Layer 5 of a small transformer language model trained on English Wikipedia (10 layers, counted from 0, width 64).
A neuron's activation on a vector x is GELU(gate . x + bias) times (in . x + bias), where the dot is the dot product.

Input weights of the MLP neurons that the questions are about. A number n stands for (n - 500) times 0.001.
n5 gate (bias -0.111): 353 603 847 670 634 463 237 613 582 296 284 344 655 367 729 539 614 376 459 551 851 391 646 733 281 428 590 71 669 373 588 553 605 456 546 707 766 576 275 474 386 361 440 422 562 426 665 481 454 452 540 753 410 364 426 563 561 401 292 396 465 539 540 562
n15 gate (bias -0.270): 411 756 737 504 277 564 369 351 606 356 284 805 435 467 546 270 380 457 261 627 288 512 573 550 495 504 601 289 548 463 318 560 654 204 457 467 467 587 196 537 600 755 537 254 777 573 343 405 574 596 451 544 570 693 651 430 458 482 466 475 627 495 490 722
n63 gate (bias -0.260): 275 466 268 350 517 522 291 450 446 436 570 547 405 654 402 393 562 735 487 390 394 495 256 477 369 385 593 601 490 589 458 571 478 493 607 751 505 621 549 623 546 574 575 597 569 252 371 617 449 680 361 614 665 694 216 410 280 475 428 638 523 657 320 614
n68 gate (bias -0.305): 666 593 553 425 751 518 515 663 712 605 427 535 627 617 458 424 844 615 583 785 776 541 410 515 466 150 541 573 655 429 549 657 379 541 640 658 474 749 314 512 413 450 300 667 581 678 652 430 437 579 885 493 666 535 365 400 329 375 273 606 596 627 268 848
n69 gate (bias -0.107): 450 303 501 357 515 581 286 536 792 393 430 492 421 489 397 443 673 434 723 289 650 375 440 664 472 365 447 829 655 361 487 352 697 513 704 526 346 576 309 578 435 469 534 512 354 452 564 552 610 238 461 608 261 502 474 415 678 308 435 440 569 462 529 627
n71 gate (bias -0.206): 367 692 650 576 644 680 315 447 280 479 633 523 413 539 582 560 386 581 563 392 398 546 218 348 564 255 740 577 462 464 313 441 586 391 972 600 337 377 610 525 381 716 585 496 299 577 496 430 699 453 279 508 500 458 362 434 353 589 363 639 644 398 393 679
n84 gate (bias -0.178): 381 387 477 377 554 464 342 564 652 382 568 393 358 541 534 675 460 375 586 575 547 432 576 305 218 482 443 484 498 466 215 406 656 769 608 429 664 328 495 402 387 404 730 743 546 468 559 305 462 517 266 670 710 732 591 422 565 676 167 831 463 388 295 392
n107 gate (bias -0.120): 277 519 571 613 536 478 453 823 649 388 632 508 550 586 387 568 622 636 369 380 609 470 460 471 382 420 576 647 525 578 324 654 523 651 418 507 554 597 314 305 749 449 779 509 606 409 725 558 709 544 451 535 514 654 457 368 454 558 495 552 633 247 735 591
n117 gate (bias -0.181): 560 629 356 639 437 196 571 665 751 363 426 570 482 412 339 731 534 549 498 568 488 446 339 354 341 363 735 662 348 675 526 619 398 384 610 591 596 504 449 416 576 438 505 538 620 534 723 641 573 548 582 358 485 626 430 384 413 484 303 345 525 679 426 482
n119 gate (bias -0.184): 627 517 641 682 614 521 312 558 282 577 534 489 448 685 442 524 436 351 432 228 440 229 464 653 497 437 668 368 520 551 740 548 463 421 429 571 481 671 416 469 617 294 561 765 291 507 422 698 297 673 549 497 555 871 684 387 292 457 709 534 504 666 445 646
n138 gate (bias 0.018): 353 395 406 223 520 582 523 505 479 348 574 685 418 526 678 639 365 436 521 182 445 714 388 183 715 669 571 203 547 483 822 604 475 554 356 504 549 440 647 440 386 546 514 485 467 333 529 403 427 451 440 319 504 479 462 514 387 355 411 386 362 441 634 296
n145 gate (bias -0.267): 345 356 432 639 245 592 556 389 397 539 450 615 167 598 692 451 274 371 379 537 479 465 709 70 674 444 343 354 604 801 567 376 443 462 546 476 412 398 355 469 462 294 535 523 550 261 436 495 393 363 373 462 804 781 590 338 638 748 557 451 259 487 588 370
n147 gate (bias -0.184): 408 687 149 770 557 682 500 221 470 513 348 507 579 613 372 515 653 225 457 569 439 668 206 266 459 320 603 596 610 668 530 759 465 677 585 435 573 791 326 740 273 489 470 357 774 346 776 736 340 600 593 622 567 824 459 612 450 516 292 683 795 436 518 488
n149 gate (bias -0.247): 276 641 520 544 267 889 546 601 564 394 392 496 527 361 570 559 712 444 525 705 789 402 371 553 261 465 755 459 543 427 832 514 418 714 561 665 714 623 607 488 353 390 591 465 569 225 690 691 512 568 529 346 519 439 592 316 496 724 211 713 649 476 442 462
n165 gate (bias -0.133): 458 312 447 448 537 762 543 398 339 525 154 614 544 359 704 263 429 466 633 353 803 604 570 541 756 530 632 668 504 567 384 422 545 436 417 419 403 679 634 381 437 432 401 582 600 632 624 514 317 271 621 551 706 602 546 216 574 503 527 463 578 440 568 611
n166 gate (bias -0.384): 555 471 547 805 618 582 442 411 399 677 430 551 311 376 622 654 323 427 341 344 60 449 499 548 563 338 692 343 762 297 318 267 623 267 510 575 577 355 356 309 307 551 504 711 422 456 697 346 506 580 478 431 541 241 361 755 234 391 462 566 353 665 376 454
n169 gate (bias -0.282): 561 457 753 562 504 480 749 513 338 229 593 397 593 459 271 462 376 516 431 845 482 525 619 342 217 346 667 420 372 465 487 311 536 272 687 126 375 273 362 792 612 699 742 538 605 390 720 759 533 594 223 875 257 361 605 637 304 375 190 763 511 681 475 315
n184 gate (bias -0.204): 392 490 419 515 474 479 446 880 600 430 542 573 266 657 516 679 488 410 590 256 338 774 263 324 802 549 526 314 721 384 524 396 412 590 648 274 787 425 411 458 489 272 613 589 319 641 508 463 516 412 193 699 755 589 635 327 507 637 367 452 384 643 637 219
n190 gate (bias -0.332): 501 407 766 409 469 499 428 780 756 399 664 364 748 869 412 376 578 456 758 499 324 483 548 255 526 589 432 314 318 608 324 599 446 654 441 362 616 579 623 376 285 733 475 662 419 590 679 632 531 457 334 355 614 676 425 250 512 544 407 524 379 499 590 649
n5 in (bias 0.000): 711 459 499 634 614 583 567 597 600 670 432 477 347 649 343 448 683 453 240 456 402 381 466 496 549 398 580 376 682 503 539 837 344 413 269 566 362 605 405 437 720 350 545 294 275 310 426 498 479 287 397 527 542 512 523 639 428 592 503 616 553 656 645 504
n15 in (bias 0.042): 511 333 519 334 612 436 471 678 430 556 325 353 751 225 429 509 586 608 595 269 543 453 637 651 827 348 419 369 561 550 260 406 545 665 440 683 371 521 217 467 461 700 477 444 499 297 851 463 454 1 662 618 434 427 542 541 538 496 582 382 549 385 341 263
n63 in (bias -0.019): 323 497 444 214 577 405 496 361 503 492 253 500 431 456 518 423 727 490 376 608 472 485 662 229 587 416 827 679 603 693 543 271 553 361 414 738 269 288 523 659 679 520 464 482 493 714 654 297 263 421 388 464 554 578 400 457 661 433 534 133 300 467 583 758
n68 in (bias -0.055): 530 257 371 547 545 267 479 497 682 445 645 679 258 200 419 423 545 428 541 474 830 778 653 524 370 586 425 508 430 459 404 807 544 144 442 526 53 396 805 351 509 685 639 520 527 575 362 468 471 371 697 690 575 569 468 455 363 514 553 425 797 430 483 635
n69 in (bias 0.039): 170 333 544 507 536 578 852 699 670 467 347 534 432 604 506 329 667 336 324 606 716 677 777 517 492 442 593 471 401 255 614 370 196 441 494 605 564 462 468 427 537 397 223 502 664 324 540 431 329 547 837 548 529 561 489 583 332 615 532 481 663 672 313 500
n71 in (bias -0.043): 465 811 738 568 757 576 599 566 495 383 581 542 594 534 446 822 479 652 608 703 640 793 525 351 722 191 370 775 563 601 709 627 687 479 612 459 629 512 356 401 315 478 576 675 449 633 537 645 732 385 644 580 484 819 355 817 216 554 493 576 622 151 570 638
n84 in (bias 0.053): 308 621 545 410 701 533 368 710 351 457 587 777 482 412 641 809 607 502 117 388 274 408 501 328 826 407 609 622 670 686 383 282 496 634 502 616 331 613 748 730 372 660 610 282 670 440 385 599 397 250 523 452 297 557 398 444 291 575 403 689 552 598 614 191
n107 in (bias 0.018): 514 503 331 612 351 306 672 598 529 472 553 552 613 450 269 428 502 431 564 365 418 458 372 527 390 487 519 344 539 551 467 495 512 442 422 525 430 532 620 449 473 297 356 314 475 240 331 390 371 515 842 508 181 293 472 456 436 526 581 451 606 727 416 588
n117 in (bias 0.038): 626 445 520 447 407 492 587 380 527 481 326 573 451 266 400 665 291 363 584 434 347 421 401 428 458 565 720 427 296 661 500 476 707 159 337 677 381 456 510 544 363 527 546 625 507 653 495 494 424 449 535 439 481 561 164 676 552 489 477 374 619 638 442 319
n119 in (bias -0.015): 552 677 534 451 388 344 547 556 308 449 673 561 462 291 445 344 479 365 586 431 518 604 384 451 434 495 648 651 517 324 548 257 815 444 715 475 433 333 428 564 547 461 533 567 363 494 411 554 584 383 506 375 375 695 476 677 710 556 577 596 532 392 504 273
n138 in (bias -0.153): 273 608 678 444 579 625 640 292 429 360 381 667 585 558 609 565 385 566 440 480 493 643 513 201 508 444 426 393 533 383 702 437 378 495 511 418 408 356 503 499 509 541 399 513 619 404 539 431 542 543 410 323 383 457 143 545 43 216 336 493 494 415 580 428
n145 in (bias 0.058): 476 539 452 429 592 476 332 549 302 274 535 662 977 308 196 559 644 532 479 321 441 631 520 431 313 346 532 654 425 339 635 476 549 492 531 596 246 547 594 468 490 689 673 624 474 613 323 608 602 478 603 420 300 641 325 503 661 655 457 377 271 668 454 462
n147 in (bias -0.044): 831 394 483 677 292 482 562 630 445 549 399 387 746 447 552 622 617 511 588 484 429 508 563 424 362 617 312 365 366 421 370 759 503 692 415 392 429 620 558 232 386 576 433 368 376 540 413 335 315 263 193 422 444 398 350 411 288 570 521 373 256 453 417 600
n149 in (bias -0.072): 243 884 410 867 416 653 334 720 438 549 638 519 446 507 510 846 660 481 383 591 746 410 717 526 577 372 360 519 420 539 644 269 442 659 700 557 745 441 377 308 512 457 496 334 287 401 627 508 442 460 497 535 618 539 649 488 307 636 313 483 483 396 498 257
n165 in (bias 0.198): 491 713 604 639 555 526 589 551 657 485 615 337 511 639 367 395 528 406 442 600 226 242 680 545 581 545 797 341 307 599 301 421 550 540 471 511 495 451 362 623 759 767 665 644 586 571 480 624 677 560 430 739 442 487 570 733 620 579 533 625 701 201 491 690
n166 in (bias 0.022): 392 516 355 693 595 409 560 405 691 327 438 505 698 545 734 175 333 434 430 445 483 428 365 645 311 409 626 473 944 559 454 599 823 548 496 427 688 545 346 654 803 154 362 467 312 447 265 454 496 663 610 299 383 409 769 530 599 139 616 612 395 393 298 466
n169 in (bias 0.092): 465 459 445 739 443 560 813 528 735 615 173 378 441 411 531 262 520 548 462 527 565 531 666 648 450 203 443 608 549 413 610 310 494 506 510 618 646 439 351 506 420 476 628 375 472 688 773 539 573 595 517 568 674 483 563 395 896 839 585 405 335 413 434 368
n184 in (bias 0.033): 669 411 486 246 620 563 582 554 342 647 572 340 512 339 286 673 444 655 436 707 550 525 653 611 498 509 424 658 410 300 250 576 373 529 339 208 570 417 431 336 678 522 309 541 775 485 397 571 894 292 657 226 514 513 543 544 565 435 482 509 420 411 406 430
n190 in (bias 0.246): 324 436 873 603 609 612 458 607 450 782 598 448 451 484 205 418 732 267 691 535 641 786 486 568 415 628 611 648 322 612 690 591 155 404 401 473 198 592 352 433 413 483 958 580 700 715 802 648 639 680 679 815 675 471 547 486 736 502 443 465 606 459 569 533

Each question shows a token from some text and the vector x that enters the MLP there. A number n stands for (n - 500) times 0.0061.

"als": 455 396 483 407 348 791 407 492 540 362 651 492 587 498 345 413 516 504 666 486 483 566 537 406 421 412 770 563 467 651 697 771 642 537 420 563 545 442 534 557 747 502 448 407 483 508 504 398 526 464 377 642 576 430 553 587 370 639 616 437 404 393 607 158
Which neuron fires most, and how strongly? n149, at about 0.1

") ": 557 322 410 487 512 731 455 510 536 565 410 523 463 348 355 317 521 488 387 420 500 367 581 671 484 535 787 738 504 588 432 596 678 477 602 477 461 625 555 408 412 541 291 626 472 670 502 460 594 312 504 610 514 538 541 594 530 593 619 267 509 541 330 306
The two highest activations, in order: n165, n69

"de ": 396 421 407 540 454 417 394 429 602 466 541 480 540 344 424 447 421 479 426 577 511 336 630 745 495 484 801 603 694 522 418 629 678 518 469 349 355 631 508 466 471 573 279 577 550 679 656 386 698 333 487 624 544 534 513 521 523 633 593 373 415 404 440 387
The three highest activations, in order: n165, n15, n138

"em": 556 487 436 383 559 699 518 548 648 380 689 379 487 553 274 518 353 414 626 495 285 527 557 308 515 326 709 507 611 590 677 664 530 621 425 453 642 764 603 594 409 405 396 494 381 537 568 178 598 357 429 556 504 595 725 368 476 548 581 314 602 484 636 328
Which neuron fires most, and how strongly? n68, at about 0.16

"il": 493 466 528 563 474 652 459 502 714 489 481 366 484 346 459 487 520 605 454 442 412 535 582 380 385 460 810 488 640 516 728 698 600 606 457 302 535 695 644 515 440 565 341 390 515 500 531 446 582 606 403 547 556 507 537 475 289 695 640 317 465 471 429 133
Which neuron fires most, and how strongly? n147, at about 0.5

"ins": 479 446 539 365 378 694 338 408 515 299 723 572 493 530 511 384 526 483 528 530 472 389 595 498 446 492 570 540 615 536 667 937 551 600 544 556 361 724 612 536 725 350 336 490 440 516 557 407 511 410 413 570 529 549 396 494 422 603 589 485 417 587 641 234
Which of these neurons fires most? n169

"1 ": 438 422 493 601 536 475 423 354 556 651 599 386 394 329 309 336 529 491 429 507 441 456 727 615 383 617 655 707 575 582 686 569 577 668 563 488 286 528 640 496 498 431 377 465 615 569 552 401 636 491 326 588 605 437 541 600 441 439 639 585 375 483 303 392
Which of these neurons fires most? n71

"ed": 600 566 445 587 559 624 383 522 782 311 485 506 584 404 336 503 309 390 642 613 450 460 609 432 470 562 599 556 436 518 728 722 642 575 527 586 563 778 707 593 391 501 384 432 501 539 526 253 494 434 471 460 399 680 362 604 389 373 695 388 446 401 436 254
The three highest activations, in order: n147, n117, n138

"S": 398 543 480 378 639 570 456 537 561 519 663 546 603 486 474 409 415 420 487 488 395 462 622 625 472 521 681 421 470 617 607 876 523 624 539 347 487 479 399 533 584 591 204 442 472 500 556 375 701 299 371 638 650 534 383 575 475 552 483 379 235 641 633 292
Which neuron fires most, and how strongly? n184, at about 0.59

"\n\n": 474 369 179 516 594 770 483 666 528 366 621 511 578 363 382 363 507 539 310 420 414 449 571 621 440 380 514 634 444 733 634 378 708 522 708 516 439 441 627 642 468 442 404 596 537 700 642 565 509 575 480 445 687 432 367 538 477 538 520 396 489 589 467 343
The three highest activations, in order: n63, n117, n5

"o ": 488 429 386 490 391 431 446 559 542 528 447 545 484 439 171 317 449 472 420 537 430 438 653 779 436 469 632 550 584 633 387 583 575 603 474 400 623 804 509 653 629 378 367 493 514 594 478 302 637 370 660 645 456 475 610 485 460 759 661 463 500 502 422 465
Which of these neurons fires most? n15

"he ": 570 591 577 627 564 527 374 609 445 433 557 432 553 240 285 415 409 311 537 394 388 476 557 568 444 565 701 607 532 437 266 507 726 701 547 467 333 596 460 567 482 435 468 481 306 692 585 306 535 347 401 650 495 456 654 528 531 715 609 432 564 724 483 528
Which of these neurons fires most? n119

"en": 444 481 543 543 567 531 417 432 653 340 464 459 385 448 491 451 604 550 447 521 594 571 583 443 431 549 624 424 764 427 628 745 625 652 505 374 271 714 598 537 441 385 345 531 544 546 558 278 645 533 457 604 472 629 219 566 398 521 749 424 508 494 361 293
Which of these neurons fires most? n68

"af": 571 477 457 615 575 577 398 418 580 513 608 388 708 386 544 517 613 365 468 582 519 501 633 495 508 425 647 439 585 524 608 421 555 799 500 549 385 283 604 729 397 417 566 459 458 539 533 237 561 436 368 641 515 686 541 446 252 563 605 283 670 362 606 206
Which neuron fires most, and how strongly? n84, at about 0.88

"and ": 567 393 458 628 631 489 330 565 609 415 519 492 597 301 472 241 568 308 473 637 446 476 578 607 490 647 631 614 613 418 155 648 505 594 616 551 325 603 687 633 538 466 438 426 477 505 618 309 571 441 387 660 517 385 432 630 493 592 624 510 391 636 410 487
Which of these neurons fires most? n5

"tions ": 456 506 393 542 425 595 307 589 446 495 573 418 383 575 232 274 411 434 563 480 511 373 651 625 512 601 694 569 377 608 391 535 628 491 479 491 474 784 483 588 634 393 354 649 366 607 545 348 562 304 520 528 588 564 792 443 513 704 636 580 517 592 519 357
Which of these neurons fires most? n165

"\n": 493 301 248 545 530 634 508 605 581 504 475 541 401 507 235 374 469 629 272 489 416 509 535 533 502 489 798 697 466 721 543 457 537 570 647 605 560 470 554 629 568 499 230 414 496 621 662 527 668 482 497 476 502 457 462 414 414 455 594 268 494 662 447 392
Which of these neurons fires most? n63

"ing ": 446 391 327 491 507 278 378 665 621 415 501 396 488 383 214 461 478 519 607 610 379 394 612 707 407 548 565 541 375 490 483 562 660 599 597 581 392 618 712 437 539 370 308 463 482 690 688 458 621 494 522 573 505 552 654 615 437 573 686 453 595 544 515 359
Which of these neurons fires most? n117

"ar ": 517 465 342 596 403 446 415 652 562 564 458 428 479 459 92 516 494 524 367 524 454 413 666 752 375 561 646 580 598 527 543 613 567 580 570 484 475 722 594 461 486 463 470 602 513 737 602 368 552 347 578 622 389 445 605 427 383 679 604 306 430 537 545 298
The two highest activations, in order: n107, n138

"coll": 468 485 609 306 712 677 332 636 501 372 556 368 469 447 390 460 356 844 677 475 508 515 696 427 485 516 553 550 568 724 486 504 503 602 434 590 541 522 695 593 447 499 641 592 396 574 550 457 670 494 506 617 455 405 375 513 395 613 547 250 389 313 415 167
Which of these neurons fires most? n71

": ": 515 413 369 634 490 585 346 612 656 545 378 528 642 526 418 325 495 504 378 813 450 333 639 452 448 536 595 550 492 590 431 591 581 491 510 339 509 563 688 496 513 529 449 505 601 841 491 355 546 382 213 558 640 495 542 515 519 600 602 312 436 574 411 429
Which of these neurons fires most? n165

"e": 316 471 487 352 350 591 330 453 629 535 604 523 652 555 395 465 639 509 484 506 411 483 433 433 400 558 725 497 684 587 683 781 741 525 547 372 593 606 521 505 555 472 400 387 544 533 535 310 578 380 357 425 621 534 503 685 471 538 612 291 535 470 556 211
The three highest activations, in order: n147, n68, n169

"serv": 584 565 506 578 606 591 366 549 442 393 630 589 481 616 473 547 385 561 446 533 520 437 559 338 429 581 805 561 582 689 698 383 547 677 301 586 273 643 592 547 480 440 284 560 480 680 482 295 553 393 603 489 457 677 392 455 416 697 597 345 384 384 389 183
The three highest activations, in order: n145, n119, n138

"s ": 553 382 393 502 375 463 361 642 552 474 500 423 384 486 188 335 557 491 523 434 321 317 593 587 414 543 659 575 432 591 490 700 611 537 510 562 463 699 502 635 604 361 331 615 359 631 552 397 630 441 507 673 612 666 737 546 493 740 613 505 484 527 417 422
The two highest activations, in order: n119, n138

"ul": 447 367 548 501 560 666 477 446 402 496 534 318 597 329 397 532 591 373 434 500 576 545 794 381 409 450 737 462 588 540 762 615 481 510 451 630 391 644 647 492 461 519 443 561 526 500 515 133 703 465 480 650 684 622 330 423 405 660 561 313 536 565 571 200
Which of these neurons fires most? n145

"- ": 541 400 254 540 519 474 393 441 667 580 327 484 566 315 340 289 471 477 472 739 356 450 517 414 447 603 685 703 416 596 494 607 513 600 747 508 428 513 563 689 690 468 387 544 574 657 540 477 609 471 351 510 645 506 460 569 485 583 553 437 447 666 352 390
Which of these neurons fires most? n117

"3": 472 427 415 376 421 583 402 507 403 596 611 515 406 470 284 481 405 425 537 316 458 549 525 538 560 610 613 672 559 669 728 685 567 652 347 594 496 642 475 759 513 605 299 557 440 586 494 255 676 513 302 570 608 237 321 599 399 505 588 561 496 453 502 442
Which neuron fires most, and how strongly? n63, at about 0.21

"September ": 512 487 501 518 473 564 455 401 682 520 667 409 481 330 408 402 375 426 371 691 666 419 551 520 510 573 717 695 499 620 625 622 694 633 568 456 455 747 455 460 389 484 340 531 403 597 642 494 552 480 353 566 660 353 481 424 345 696 625 327 344 273 450 331
Which of these neurons fires most? n149

"a ": 420 469 362 589 626 469 436 446 460 355 518 413 598 321 459 260 672 342 419 584 535 421 683 722 435 504 672 560 617 552 452 462 650 514 388 417 560 438 557 559 493 456 495 540 550 689 602 594 591 433 287 795 563 369 704 626 491 555 568 353 531 553 506 319
Which of these neurons fires most? n169